Layer 2 of a small transformer language model trained on English Wikipedia (8 layers, counted from 0, width 64).
In attention head 1, each number of a token's query is one row of weights dot the token's vector x. The head spreads its attention over the tokens so far by the softmax of query dot key.

Query weights of the head. A number n stands for (n - 128) times 0.0041.
q0: 92, 150, 133, 124, 75, 122, 124, 147, 143, 92, 155, 100, 130, 122, 157, 127, 128, 166, 141, 138, 147, 135, 160, 116, 102, 137, 78, 59, 105, 155, 92, 100, 81, 178, 220, 128, 183, 127, 131, 92, 107, 128, 159, 198, 146, 75, 211, 160, 128, 69, 110, 88, 142, 140, 185, 109, 181, 74, 127, 109, 140, 89, 79, 152
q1: 120, 121, 90, 146, 120, 108, 103, 117, 118, 147, 160, 159, 185, 121, 161, 88, 162, 96, 214, 163, 102, 54, 85, 122, 100, 146, 86, 132, 116, 130, 112, 142, 174, 100, 128, 109, 150, 84, 121, 122, 145, 39, 129, 50, 126, 140, 150, 140, 109, 146, 138, 145, 74, 185, 85, 155, 111, 103, 58, 138, 168, 125, 58, 146
q2: 168, 133, 73, 119, 189, 145, 122, 158, 96, 76, 132, 59, 130, 163, 103, 133, 127, 177, 137, 148, 116, 145, 92, 111, 123, 162, 104, 115, 76, 152, 109, 63, 94, 127, 129, 104, 103, 158, 186, 132, 145, 112, 121, 109, 100, 118, 151, 158, 166, 105, 125, 119, 152, 152, 124, 96, 68, 13, 151, 21, 157, 80, 133, 142
q3: 130, 127, 93, 117, 151, 124, 47, 93, 144, 126, 120, 170, 122, 162, 76, 140, 136, 11, 139, 119, 130, 102, 155, 156, 122, 100, 124, 63, 131, 151, 155, 117, 165, 95, 48, 124, 130, 129, 153, 144, 192, 99, 111, 139, 155, 121, 96, 100, 145, 179, 114, 163, 61, 168, 99, 100, 100, 190, 139, 191, 78, 129, 187, 84
q4: 169, 191, 154, 148, 128, 128, 174, 69, 101, 135, 193, 107, 124, 77, 101, 146, 137, 94, 138, 139, 82, 143, 159, 163, 149, 175, 87, 130, 169, 201, 105, 153, 193, 109, 132, 102, 119, 107, 113, 139, 191, 135, 111, 95, 63, 95, 128, 143, 132, 133, 115, 128, 101, 180, 65, 184, 62, 139, 121, 99, 101, 122, 66, 110
q5: 143, 218, 101, 128, 180, 115, 85, 131, 129, 163, 152, 81, 111, 138, 165, 126, 191, 132, 99, 109, 186, 91, 126, 208, 47, 134, 148, 108, 103, 112, 34, 53, 108, 143, 100, 197, 156, 104, 123, 98, 36, 72, 114, 122, 82, 80, 138, 190, 173, 81, 88, 163, 202, 66, 136, 162, 148, 74, 160, 134, 209, 119, 56, 72
q6: 75, 112, 76, 74, 134, 91, 180, 137, 138, 113, 90, 127, 133, 71, 154, 74, 123, 96, 70, 112, 149, 109, 124, 127, 102, 112, 159, 123, 123, 183, 63, 111, 148, 98, 120, 165, 94, 183, 99, 138, 120, 50, 146, 150, 174, 166, 133, 225, 123, 179, 131, 115, 120, 108, 151, 114, 104, 130, 93, 124, 182, 119, 75, 112
q7: 69, 96, 114, 143, 100, 96, 119, 102, 181, 171, 101, 105, 136, 170, 152, 123, 149, 103, 112, 112, 170, 127, 104, 138, 100, 156, 178, 133, 121, 106, 164, 125, 136, 147, 119, 99, 113, 141, 81, 121, 90, 126, 166, 81, 164, 100, 112, 125, 116, 90, 128, 196, 136, 89, 195, 129, 155, 158, 153, 168, 187, 155, 142, 124
q8: 122, 123, 180, 131, 98, 149, 169, 59, 70, 148, 124, 149, 93, 96, 87, 196, 150, 156, 183, 125, 93, 177, 149, 120, 137, 109, 137, 199, 122, 110, 139, 164, 185, 123, 142, 184, 103, 105, 146, 207, 176, 119, 87, 114, 163, 144, 129, 46, 124, 147, 90, 127, 72, 205, 59, 116, 132, 140, 133, 169, 116, 125, 52, 175
q9: 149, 140, 137, 100, 168, 165, 132, 127, 115, 97, 118, 100, 133, 86, 108, 94, 144, 162, 197, 160, 98, 192, 69, 145, 132, 174, 78, 151, 87, 162, 159, 99, 206, 88, 117, 134, 100, 123, 115, 153, 200, 88, 102, 163, 170, 149, 77, 120, 88, 156, 157, 104, 100, 106, 63, 139, 97, 141, 97, 121, 87, 136, 134, 165
q10: 151, 201, 53, 207, 115, 110, 137, 112, 83, 161, 171, 50, 176, 46, 182, 146, 145, 188, 176, 132, 136, 141, 127, 132, 53, 188, 63, 122, 152, 189, 47, 127, 134, 107, 171, 158, 77, 110, 211, 134, 105, 83, 118, 158, 93, 116, 125, 163, 172, 119, 75, 103, 216, 93, 91, 177, 81, 37, 182, 145, 127, 86, 90, 161
q11: 57, 58, 90, 121, 130, 166, 107, 81, 152, 133, 115, 193, 34, 111, 31, 119, 72, 83, 142, 108, 156, 126, 111, 122, 116, 128, 175, 109, 130, 186, 232, 155, 101, 99, 92, 103, 121, 137, 54, 158, 200, 159, 105, 59, 161, 95, 65, 93, 74, 138, 153, 200, 27, 218, 111, 118, 147, 209, 42, 124, 77, 156, 201, 117
q12: 119, 119, 83, 68, 160, 39, 122, 80, 179, 133, 126, 117, 126, 120, 194, 79, 192, 88, 119, 91, 120, 65, 70, 91, 32, 205, 201, 64, 68, 127, 113, 109, 75, 147, 54, 146, 162, 87, 63, 116, 42, 160, 144, 49, 40, 89, 174, 192, 121, 86, 97, 138, 146, 116, 169, 73, 213, 96, 177, 89, 103, 153, 133, 92
q13: 129, 161, 71, 92, 147, 148, 162, 144, 134, 164, 153, 81, 140, 104, 140, 86, 90, 112, 134, 132, 114, 138, 162, 196, 72, 136, 153, 73, 94, 187, 95, 117, 92, 76, 82, 156, 149, 149, 93, 129, 160, 105, 94, 157, 62, 108, 142, 170, 153, 120, 97, 156, 114, 75, 112, 140, 111, 82, 193, 137, 114, 160, 105, 119
q14: 144, 143, 120, 152, 116, 115, 150, 101, 105, 126, 86, 132, 164, 145, 141, 165, 82, 193, 120, 174, 173, 160, 92, 135, 132, 106, 141, 132, 134, 101, 159, 108, 154, 153, 128, 142, 141, 68, 127, 153, 124, 105, 121, 140, 137, 136, 139, 88, 171, 151, 122, 165, 107, 156, 184, 118, 160, 151, 95, 87, 121, 106, 80, 150
q15: 161, 103, 112, 190, 72, 116, 117, 93, 149, 70, 131, 122, 116, 147, 93, 115, 112, 124, 125, 83, 105, 94, 140, 80, 176, 102, 125, 154, 170, 106, 193, 156, 70, 113, 206, 99, 110, 168, 119, 86, 101, 148, 184, 132, 64, 145, 154, 144, 139, 209, 154, 111, 146, 138, 97, 140, 141, 174, 121, 129, 187, 178, 81, 91
q16: 142, 131, 169, 80, 121, 142, 105, 161, 137, 100, 147, 136, 151, 43, 156, 169, 137, 165, 193, 152, 114, 141, 142, 152, 151, 80, 111, 112, 177, 177, 120, 161, 161, 145, 156, 176, 89, 171, 216, 143, 141, 93, 182, 182, 163, 83, 104, 139, 168, 141, 120, 123, 112, 151, 102, 156, 125, 99, 101, 108, 96, 103, 133, 89
q17: 151, 109, 186, 125, 151, 165, 128, 143, 108, 143, 128, 109, 111, 134, 167, 133, 158, 141, 141, 108, 115, 104, 113, 153, 117, 89, 114, 165, 97, 123, 28, 138, 160, 139, 144, 131, 87, 54, 188, 110, 110, 153, 83, 110, 7, 179, 197, 119, 135, 124, 146, 55, 93, 105, 150, 129, 113, 52, 113, 121, 138, 177, 98, 94
q18: 135, 116, 109, 192, 129, 90, 151, 34, 94, 105, 130, 168, 99, 119, 140, 68, 139, 182, 171, 134, 96, 130, 175, 165, 158, 110, 96, 141, 61, 160, 128, 210, 81, 107, 74, 114, 123, 149, 121, 105, 106, 135, 186, 101, 100, 145, 142, 87, 130, 123, 137, 111, 165, 167, 163, 92, 146, 148, 102, 109, 117, 114, 179, 108
q19: 90, 115, 134, 138, 118, 126, 130, 147, 100, 132, 161, 91, 109, 126, 186, 84, 102, 136, 104, 98, 209, 79, 115, 130, 119, 150, 126, 90, 175, 158, 117, 107, 125, 150, 130, 170, 162, 123, 98, 130, 111, 148, 144, 162, 98, 100, 152, 121, 135, 74, 113, 129, 130, 155, 128, 153, 138, 149, 176, 122, 159, 109, 116, 172
q20: 121, 70, 170, 119, 79, 168, 37, 94, 142, 137, 87, 149, 125, 170, 105, 92, 93, 191, 127, 127, 154, 96, 115, 135, 163, 86, 201, 47, 83, 93, 202, 163, 72, 128, 121, 110, 189, 174, 88, 162, 148, 95, 129, 54, 161, 126, 109, 160, 30, 122, 138, 178, 112, 183, 104, 117, 199, 198, 153, 153, 144, 185, 191, 153
q21: 140, 126, 131, 142, 134, 186, 131, 144, 129, 85, 120, 176, 149, 147, 96, 207, 108, 107, 148, 159, 78, 134, 193, 151, 174, 163, 120, 121, 189, 134, 108, 165, 186, 137, 164, 83, 216, 56, 151, 116, 178, 94, 139, 115, 89, 109, 152, 138, 136, 112, 172, 152, 115, 171, 141, 99, 94, 93, 83, 225, 108, 137, 140, 126
q22: 154, 168, 78, 158, 117, 155, 178, 117, 113, 111, 156, 57, 147, 109, 113, 157, 153, 178, 156, 123, 108, 92, 136, 179, 118, 149, 31, 132, 92, 132, 39, 115, 165, 109, 137, 107, 191, 51, 123, 136, 120, 127, 68, 161, 146, 114, 139, 168, 189, 184, 113, 115, 161, 98, 91, 151, 87, 61, 118, 145, 99, 98, 154, 142
q23: 160, 128, 138, 102, 147, 157, 139, 182, 98, 96, 94, 88, 104, 103, 148, 158, 152, 176, 158, 126, 155, 153, 166, 138, 98, 190, 116, 147, 164, 115, 106, 90, 134, 82, 153, 151, 136, 111, 155, 162, 154, 149, 145, 69, 128, 124, 171, 136, 143, 152, 142, 151, 82, 193, 109, 115, 139, 130, 109, 138, 136, 102, 129, 90
q24: 120, 59, 114, 124, 80, 101, 152, 162, 116, 146, 118, 196, 68, 145, 103, 119, 123, 63, 49, 97, 156, 116, 160, 115, 114, 96, 227, 123, 100, 159, 177, 121, 79, 43, 92, 160, 123, 132, 153, 123, 121, 158, 137, 71, 120, 166, 106, 95, 54, 79, 92, 189, 158, 147, 189, 76, 149, 133, 163, 147, 134, 160, 129, 95
q25: 100, 96, 150, 142, 148, 90, 98, 147, 160, 113, 150, 155, 136, 149, 108, 113, 164, 109, 143, 120, 125, 123, 106, 83, 116, 100, 142, 111, 140, 82, 106, 132, 138, 150, 109, 171, 95, 121, 110, 92, 100, 90, 121, 131, 72, 175, 132, 120, 156, 105, 142, 185, 93, 95, 170, 111, 147, 122, 165, 79, 157, 148, 139, 209
q26: 190, 142, 164, 169, 82, 243, 147, 190, 161, 170, 247, 94, 74, 121, 145, 177, 120, 221, 170, 128, 59, 190, 180, 180, 148, 128, 79, 130, 186, 131, 170, 150, 218, 100, 121, 139, 113, 115, 195, 146, 140, 116, 164, 163, 89, 185, 94, 172, 134, 189, 201, 97, 172, 167, 48, 168, 106, 105, 79, 132, 78, 103, 82, 89
q27: 140, 135, 160, 140, 180, 110, 165, 119, 150, 117, 64, 136, 152, 84, 106, 152, 204, 188, 106, 153, 140, 147, 148, 105, 124, 101, 78, 181, 109, 133, 114, 200, 134, 123, 147, 120, 117, 138, 151, 132, 170, 110, 91, 136, 83, 82, 167, 146, 156, 147, 107, 125, 171, 70, 78, 121, 81, 76, 131, 103, 83, 79, 141, 164
q28: 170, 138, 102, 141, 151, 166, 157, 117, 133, 125, 150, 103, 121, 93, 154, 154, 127, 121, 99, 161, 118, 197, 154, 98, 122, 150, 84, 164, 81, 143, 121, 146, 198, 128, 190, 185, 120, 94, 128, 130, 157, 131, 178, 136, 107, 133, 141, 146, 129, 167, 135, 185, 86, 112, 111, 137, 105, 132, 91, 122, 163, 106, 78, 123
q29: 148, 88, 111, 126, 110, 171, 172, 167, 125, 143, 163, 187, 157, 188, 88, 91, 96, 142, 179, 121, 112, 115, 75, 182, 210, 74, 119, 89, 113, 121, 187, 156, 142, 144, 147, 73, 79, 68, 172, 111, 213, 135, 95, 128, 146, 115, 131, 116, 137, 190, 155, 123, 50, 159, 46, 126, 161, 181, 97, 196, 133, 158, 123, 149
q30: 37, 67, 99, 160, 174, 110, 111, 101, 98, 150, 124, 74, 132, 136, 137, 177, 142, 96, 146, 125, 161, 152, 167, 169, 108, 144, 75, 111, 143, 103, 173, 94, 138, 129, 118, 123, 199, 145, 135, 135, 167, 120, 138, 144, 163, 121, 151, 114, 133, 176, 139, 113, 52, 112, 95, 92, 176, 171, 105, 87, 113, 147, 130, 140
q31: 112, 82, 120, 80, 130, 127, 90, 68, 99, 133, 166, 108, 45, 132, 95, 105, 171, 100, 94, 79, 153, 182, 92, 109, 125, 124, 127, 119, 122, 101, 181, 117, 83, 94, 135, 108, 186, 96, 147, 147, 136, 87, 122, 103, 109, 171, 108, 116, 102, 90, 160, 158, 86, 151, 151, 121, 122, 177, 114, 125, 96, 121, 167, 137

Each question shows a short text with each token's key, already scaled and adjusted for position as the last token sees it. A number n stands for (n - 128) times 0.011.

Then comes the last token's vector x. A number n stands for (n - 128) times 0.045.

0 "ak": 66, 136, 116, 168, 135, 48, 101, 90, 194, 174, 91, 186, 38, 111, 108, 152, 150, 118, 149, 112, 141, 187, 141, 125, 107, 118, 193, 104, 151, 187, 142, 137
1 " of": 75, 130, 104, 163, 146, 33, 105, 85, 198, 174, 93, 210, 11, 98, 132, 157, 138, 121, 131, 108, 140, 194, 121, 135, 100, 107, 223, 108, 154, 206, 149, 126
2 " the": 78, 131, 104, 174, 150, 33, 97, 87, 189, 175, 97, 214, 28, 99, 126, 153, 132, 110, 140, 111, 137, 198, 128, 137, 100, 97, 210, 118, 143, 215, 152, 127
3 " C": 67, 122, 108, 179, 147, 30, 91, 87, 187, 184, 86, 211, 24, 102, 123, 159, 138, 101, 128, 102, 142, 195, 127, 136, 99, 107, 217, 112, 152, 199, 152, 139
4 "iv": 69, 137, 108, 180, 152, 38, 90, 84, 200, 181, 92, 212, 24, 91, 132, 165, 136, 113, 142, 98, 137, 199, 128, 135, 95, 100, 212, 115, 162, 199, 169, 147
5 "il": 66, 139, 106, 182, 149, 34, 97, 95, 203, 181, 92, 213, 19, 104, 143, 159, 148, 104, 129, 106, 146, 201, 125, 133, 95, 107, 218, 107, 153, 207, 156, 148
x: 116, 129, 111, 137, 146, 127, 114, 135, 133, 139, 106, 162, 110, 99, 121, 119, 165, 105, 112, 126, 119, 116, 106, 126, 108, 136, 138, 128, 122, 130, 197, 127, 91, 116, 131, 78, 136, 135, 113, 132, 120, 109, 135, 134, 134, 132, 103, 126, 107, 107, 97, 116, 126, 87, 126, 87, 183, 209, 115, 118, 179, 191, 142, 138
Which token does the last token look at most? 3 " C"

0 " H": 71, 134, 114, 165, 139, 50, 102, 91, 194, 176, 90, 190, 38, 111, 103, 154, 145, 116, 141, 110, 139, 189, 137, 124, 106, 117, 189, 108, 151, 184, 141, 128
1 "is": 68, 137, 102, 175, 144, 31, 95, 82, 196, 169, 87, 204, 15, 97, 129, 161, 153, 117, 137, 109, 131, 199, 128, 137, 91, 111, 226, 125, 159, 196, 148, 139
2 "p": 71, 126, 104, 176, 158, 35, 96, 87, 197, 178, 90, 203, 11, 93, 143, 162, 142, 120, 124, 105, 137, 190, 128, 141, 93, 110, 223, 126, 158, 206, 160, 137
3 "an": 69, 133, 104, 177, 144, 29, 93, 90, 200, 171, 76, 205, 8, 95, 134, 154, 145, 118, 131, 109, 141, 197, 131, 132, 88, 98, 219, 125, 158, 200, 146, 140
4 "ic": 71, 128, 103, 173, 141, 29, 93, 89, 192, 181, 87, 203, 21, 91, 135, 161, 147, 118, 137, 108, 134, 204, 120, 133, 92, 101, 229, 119, 149, 197, 164, 144
5 "/": 72, 132, 109, 178, 131, 33, 90, 83, 202, 166, 77, 199, 23, 87, 136, 156, 144, 121, 125, 99, 140, 199, 116, 130, 106, 105, 217, 111, 150, 210, 155, 144
x: 66, 136, 113, 162, 156, 114, 141, 125, 139, 125, 126, 159, 130, 99, 143, 120, 186, 132, 130, 115, 123, 125, 102, 131, 110, 156, 137, 126, 119, 122, 182, 145, 82, 103, 118, 110, 122, 137, 96, 107, 149, 131, 139, 133, 154, 116, 100, 122, 117, 104, 131, 132, 127, 107, 115, 121, 148, 219, 124, 128, 159, 186, 121, 150
Which two tokens does the last token look at most, in order? 0 " H", 5 "/"

0 " L": 64, 132, 113, 169, 137, 46, 101, 89, 199, 176, 94, 200, 32, 112, 111, 151, 150, 109, 139, 110, 138, 188, 136, 131, 102, 120, 197, 104, 151, 187, 143, 134
1 "at": 69, 140, 108, 179, 152, 38, 91, 86, 212, 182, 89, 204, 12, 90, 142, 161, 142, 118, 135, 108, 136, 193, 131, 132, 95, 103, 217, 115, 164, 196, 143, 139
2 "in": 66, 131, 108, 178, 139, 31, 97, 84, 205, 173, 85, 206, 2, 95, 138, 160, 145, 112, 134, 106, 138, 199, 133, 128, 93, 108, 228, 117, 158, 193, 148, 144
3 "o": 69, 141, 107, 179, 139, 25, 94, 89, 198, 174, 81, 205, 15, 90, 138, 156, 136, 115, 131, 109, 135, 204, 127, 140, 100, 100, 220, 128, 152, 200, 152, 136
4 " (": 59, 130, 108, 180, 129, 30, 95, 84, 198, 169, 68, 196, 30, 95, 131, 151, 145, 119, 131, 116, 145, 200, 122, 134, 114, 100, 221, 118, 147, 195, 150, 140
5 "any": 68, 135, 103, 170, 144, 20, 98, 97, 199, 174, 82, 206, 15, 91, 126, 173, 133, 115, 132, 103, 139, 199, 119, 137, 102, 105, 225, 118, 159, 205, 155, 137
x: 89, 145, 141, 137, 132, 128, 93, 112, 123, 136, 98, 159, 114, 126, 117, 113, 179, 124, 139, 132, 91, 114, 96, 129, 109, 142, 135, 104, 140, 137, 174, 121, 72, 113, 123, 106, 120, 129, 115, 107, 125, 126, 120, 158, 135, 123, 108, 114, 98, 110, 120, 121, 127, 107, 117, 88, 166, 216, 118, 108, 162, 183, 141, 145
Which token does the last token look at most, and with what share of its attention? 4 " (", with about 40%

0 " An": 68, 134, 114, 167, 140, 48, 99, 93, 192, 180, 96, 195, 41, 109, 111, 150, 147, 118, 146, 113, 139, 189, 138, 130, 109, 114, 190, 109, 147, 196, 141, 130
1 "n": 64, 131, 104, 181, 154, 29, 99, 87, 196, 177, 90, 209, 19, 87, 128, 159, 147, 120, 125, 103, 126, 195, 127, 133, 92, 113, 227, 125, 161, 198, 146, 137
2 " Ar": 69, 137, 116, 173, 142, 35, 98, 89, 196, 188, 76, 208, 27, 98, 134, 160, 144, 106, 132, 100, 153, 189, 125, 121, 91, 99, 224, 121, 153, 201, 133, 137
3 "b": 66, 133, 102, 162, 153, 45, 103, 90, 194, 174, 83, 209, 14, 87, 142, 160, 136, 113, 122, 109, 139, 196, 121, 142, 96, 101, 224, 121, 154, 205, 164, 142
4 "or": 73, 138, 103, 181, 149, 29, 91, 88, 196, 177, 79, 199, 21, 93, 136, 170, 138, 119, 135, 105, 145, 210, 127, 116, 97, 106, 223, 121, 153, 203, 153, 138
5 ",": 68, 131, 103, 173, 144, 28, 100, 87, 201, 170, 70, 210, 22, 99, 132, 155, 140, 127, 133, 108, 148, 195, 119, 131, 106, 101, 225, 115, 153, 198, 157, 140
x: 107, 170, 109, 150, 142, 119, 125, 130, 109, 130, 122, 153, 134, 109, 117, 109, 161, 122, 136, 119, 117, 129, 112, 100, 85, 137, 134, 124, 127, 137, 211, 139, 81, 108, 142, 107, 125, 137, 88, 102, 140, 131, 114, 118, 136, 113, 99, 126, 83, 106, 117, 127, 124, 112, 135, 124, 137, 220, 131, 105, 158, 190, 127, 152
Which token does the last token look at most? 2 " Ar"

0 "6": 68, 132, 114, 170, 132, 46, 96, 87, 198, 174, 87, 192, 43, 111, 106, 150, 147, 123, 142, 117, 138, 193, 141, 131, 108, 118, 189, 108, 153, 183, 143, 128
1 " |": 62, 130, 107, 174, 142, 30, 86, 78, 205, 176, 72, 196, 18, 95, 125, 150, 143, 124, 130, 108, 133, 194, 124, 144, 103, 111, 210, 112, 156, 186, 145, 142
2 " ": 58, 130, 116, 179, 138, 34, 96, 82, 201, 175, 72, 203, 28, 95, 132, 143, 144, 123, 122, 111, 133, 204, 126, 137, 104, 108, 215, 117, 149, 192, 152, 136
3 "3": 63, 135, 103, 175, 137, 30, 95, 91, 199, 182, 76, 201, 20, 99, 132, 157, 140, 123, 126, 113, 132, 206, 124, 141, 99, 102, 219, 119, 160, 193, 150, 135
4 ",": 66, 129, 105, 172, 147, 28, 102, 88, 196, 171, 71, 210, 18, 102, 134, 151, 145, 125, 128, 105, 140, 193, 119, 128, 104, 105, 223, 116, 158, 198, 154, 137
5 "8": 67, 136, 106, 177, 142, 29, 94, 87, 199, 175, 71, 207, 20, 96, 132, 164, 140, 118, 122, 108, 136, 202, 123, 136, 99, 108, 220, 119, 162, 197, 155, 136
x: 86, 149, 133, 149, 126, 127, 129, 104, 123, 149, 131, 149, 108, 124, 120, 101, 185, 125, 130, 142, 118, 109, 98, 123, 121, 148, 122, 110, 119, 158, 185, 134, 72, 99, 120, 86, 129, 131, 107, 109, 133, 120, 143, 129, 131, 107, 107, 132, 107, 126, 109, 123, 106, 104, 111, 112, 145, 215, 130, 94, 154, 185, 133, 143
Which token does the last token look at most? 4 ","

0 " to": 72, 133, 112, 168, 137, 45, 103, 91, 194, 170, 99, 194, 37, 111, 109, 151, 147, 122, 141, 108, 143, 191, 139, 129, 117, 115, 191, 108, 148, 190, 144, 133
1 " f": 69, 137, 108, 175, 149, 44, 96, 99, 203, 173, 90, 208, 21, 97, 136, 149, 145, 112, 119, 99, 150, 194, 124, 135, 101, 110, 217, 127, 152, 202, 139, 147
2 "ind": 63, 150, 97, 173, 160, 38, 108, 93, 202, 174, 89, 209, 20, 98, 130, 155, 134, 116, 134, 99, 135, 196, 125, 140, 98, 107, 228, 121, 159, 204, 146, 145
3 " g": 73, 149, 97, 174, 158, 31, 104, 86, 195, 186, 88, 213, 16, 96, 121, 153, 130, 114, 134, 89, 152, 196, 121, 131, 101, 108, 219, 125, 153, 201, 151, 148
4 "ain": 65, 135, 113, 179, 128, 28, 98, 90, 201, 184, 83, 213, 18, 95, 130, 155, 144, 110, 134, 105, 149, 199, 119, 132, 99, 106, 230, 122, 162, 200, 142, 141
5 "f": 60, 127, 99, 179, 156, 38, 102, 98, 194, 169, 73, 208, 7, 103, 134, 159, 141, 110, 121, 111, 144, 191, 116, 146, 96, 104, 225, 119, 155, 203, 156, 145
x: 78, 120, 137, 142, 138, 124, 139, 119, 115, 134, 121, 163, 99, 106, 105, 107, 164, 120, 137, 133, 120, 88, 101, 115, 107, 129, 123, 121, 104, 119, 179, 124, 86, 133, 117, 93, 134, 132, 95, 102, 101, 119, 135, 136, 133, 105, 97, 107, 103, 113, 132, 115, 108, 100, 136, 109, 153, 221, 125, 110, 162, 185, 118, 147
Which token does the last token look at most? 3 " g"

0 " ": 65, 131, 115, 170, 129, 49, 99, 86, 198, 174, 88, 193, 45, 110, 109, 144, 150, 122, 141, 115, 139, 192, 139, 130, 109, 118, 190, 110, 145, 183, 143, 129
1 "202": 73, 148, 104, 164, 163, 45, 93, 94, 192, 185, 86, 218, 33, 94, 133, 153, 138, 112, 125, 110, 124, 191, 130, 138, 107, 106, 220, 111, 158, 195, 154, 130
2 "2": 60, 136, 101, 176, 139, 31, 94, 92, 203, 182, 74, 195, 18, 98, 134, 157, 135, 125, 127, 113, 136, 204, 124, 137, 99, 103, 219, 122, 160, 197, 145, 133
3 ".": 71, 130, 94, 182, 129, 37, 92, 92, 214, 182, 84, 206, 29, 101, 125, 146, 137, 120, 120, 103, 139, 200, 121, 134, 100, 101, 224, 115, 152, 202, 160, 138
4 " In": 61, 123, 108, 169, 154, 23, 111, 89, 191, 179, 85, 211, 23, 94, 133, 152, 132, 116, 127, 107, 139, 189, 118, 133, 96, 106, 208, 113, 150, 204, 148, 126
5 " the": 76, 131, 99, 176, 152, 29, 94, 90, 191, 176, 88, 218, 25, 94, 130, 155, 132, 108, 140, 113, 137, 199, 122, 138, 102, 97, 209, 115, 141, 216, 155, 130
x: 87, 138, 105, 136, 142, 142, 123, 121, 137, 138, 112, 147, 129, 103, 124, 116, 197, 107, 149, 120, 87, 109, 115, 108, 110, 150, 157, 122, 120, 139, 207, 129, 90, 129, 115, 123, 125, 129, 115, 117, 134, 133, 130, 144, 124, 113, 95, 120, 111, 99, 117, 128, 149, 107, 133, 111, 157, 219, 124, 113, 142, 182, 148, 148
Which token does the last token look at most? 5 " the"

0 ",": 67, 133, 111, 168, 133, 43, 99, 89, 200, 174, 89, 195, 38, 113, 108, 147, 150, 122, 141, 111, 142, 189, 136, 129, 109, 114, 198, 108, 150, 189, 145, 131
1 "7": 65, 137, 109, 175, 140, 32, 91, 83, 205, 178, 78, 200, 20, 98, 131, 160, 141, 122, 125, 110, 135, 203, 129, 135, 97, 109, 220, 120, 164, 192, 150, 134
2 "6": 66, 137, 109, 178, 140, 31, 90, 84, 205, 178, 77, 203, 20, 99, 131, 162, 140, 123, 128, 112, 136, 205, 128, 135, 99, 107, 221, 119, 165, 193, 150, 134
3 "8": 65, 136, 107, 175, 143, 29, 93, 84, 203, 175, 74, 203, 19, 95, 130, 164, 141, 121, 124, 111, 134, 203, 127, 136, 98, 110, 221, 119, 163, 195, 153, 134
4 " |": 64, 131, 104, 175, 143, 27, 87, 80, 204, 174, 69, 200, 18, 94, 125, 152, 139, 124, 129, 110, 137, 192, 120, 146, 106, 108, 212, 112, 154, 189, 147, 145
5 " ": 59, 130, 114, 181, 138, 31, 97, 84, 200, 173, 69, 206, 30, 94, 131, 145, 141, 122, 122, 112, 137, 203, 121, 139, 106, 107, 215, 115, 147, 193, 155, 139
x: 68, 121, 102, 151, 145, 144, 135, 123, 137, 141, 141, 144, 137, 115, 102, 116, 172, 118, 127, 138, 104, 110, 117, 130, 99, 149, 116, 121, 119, 136, 197, 137, 72, 121, 110, 106, 120, 145, 88, 101, 130, 130, 137, 122, 141, 103, 96, 134, 108, 126, 114, 132, 124, 105, 132, 125, 148, 210, 127, 123, 166, 181, 98, 150
Which token does the last token look at most? 0 ","

0 "ann": 72, 136, 115, 167, 131, 48, 100, 91, 194, 168, 92, 191, 43, 109, 101, 152, 150, 120, 143, 116, 140, 189, 138, 129, 106, 121, 193, 112, 149, 185, 141, 132
1 " was": 71, 152, 118, 178, 158, 34, 91, 93, 192, 183, 98, 222, 33, 107, 121, 142, 135, 121, 137, 109, 149, 192, 126, 135, 115, 100, 212, 115, 154, 197, 138, 136
2 " p": 74, 134, 100, 182, 153, 39, 91, 92, 189, 174, 89, 201, 23, 90, 138, 158, 140, 109, 128, 97, 153, 192, 130, 124, 103, 113, 215, 118, 146, 194, 147, 139
3 "rom": 64, 145, 109, 171, 152, 35, 102, 94, 201, 170, 96, 211, 26, 89, 128, 158, 141, 113, 130, 100, 149, 198, 121, 152, 103, 104, 210, 116, 159, 199, 160, 143
4 "ot": 65, 132, 104, 177, 134, 28, 97, 97, 208, 188, 85, 208, 5, 90, 134, 148, 134, 113, 136, 114, 132, 191, 121, 139, 100, 110, 215, 117, 154, 200, 152, 146
5 "ed": 73, 133, 102, 182, 149, 37, 102, 93, 205, 169, 76, 216, 19, 95, 144, 158, 125, 122, 139, 108, 141, 197, 118, 122, 100, 99, 219, 126, 161, 204, 152, 137
x: 100, 128, 130, 138, 136, 134, 109, 121, 126, 140, 117, 135, 127, 115, 125, 115, 167, 119, 140, 116, 101, 117, 106, 120, 91, 142, 122, 114, 101, 124, 198, 130, 98, 95, 124, 87, 120, 139, 96, 103, 120, 97, 124, 120, 135, 122, 83, 121, 79, 75, 113, 128, 126, 112, 134, 102, 159, 211, 125, 123, 161, 184, 135, 135
Which token does the last token look at most, and with what share of its attention? 1 " was", with about 30%

0 " |\n": 66, 131, 115, 164, 119, 50, 99, 92, 203, 167, 92, 188, 46, 111, 114, 145, 149, 120, 143, 112, 141, 188, 142, 128, 111, 122, 193, 108, 151, 180, 142, 134
1 "|": 57, 134, 112, 168, 134, 31, 90, 89, 201, 161, 74, 210, 24, 106, 126, 147, 142, 111, 137, 114, 124, 180, 124, 149, 101, 102, 217, 118, 151, 194, 148, 134
2 " ": 55, 131, 113, 179, 136, 34, 97, 85, 206, 177, 73, 203, 27, 93, 136, 146, 142, 122, 123, 109, 138, 202, 124, 137, 105, 107, 218, 118, 149, 193, 154, 137
3 "202": 73, 149, 103, 165, 160, 44, 95, 99, 190, 184, 83, 222, 34, 93, 135, 154, 137, 111, 123, 108, 127, 188, 125, 139, 109, 105, 222, 111, 156, 195, 157, 130
4 "0": 58, 138, 100, 178, 147, 34, 95, 94, 199, 179, 74, 202, 20, 92, 136, 163, 134, 120, 121, 110, 130, 197, 119, 140, 105, 100, 216, 122, 159, 201, 156, 136
5 " |": 62, 131, 99, 176, 140, 26, 92, 84, 205, 176, 64, 202, 18, 93, 130, 153, 137, 122, 127, 107, 141, 191, 115, 145, 109, 107, 214, 114, 153, 188, 149, 146
x: 88, 151, 91, 154, 134, 113, 103, 121, 133, 129, 116, 154, 140, 108, 104, 115, 163, 130, 130, 128, 103, 126, 104, 120, 104, 147, 136, 116, 122, 149, 179, 160, 90, 124, 147, 105, 126, 140, 110, 108, 125, 135, 119, 132, 142, 111, 97, 133, 97, 100, 130, 136, 121, 100, 122, 126, 148, 218, 123, 101, 166, 207, 122, 127
Which token does the last token look at most, and with what share of its attention? 3 "202", with about 40%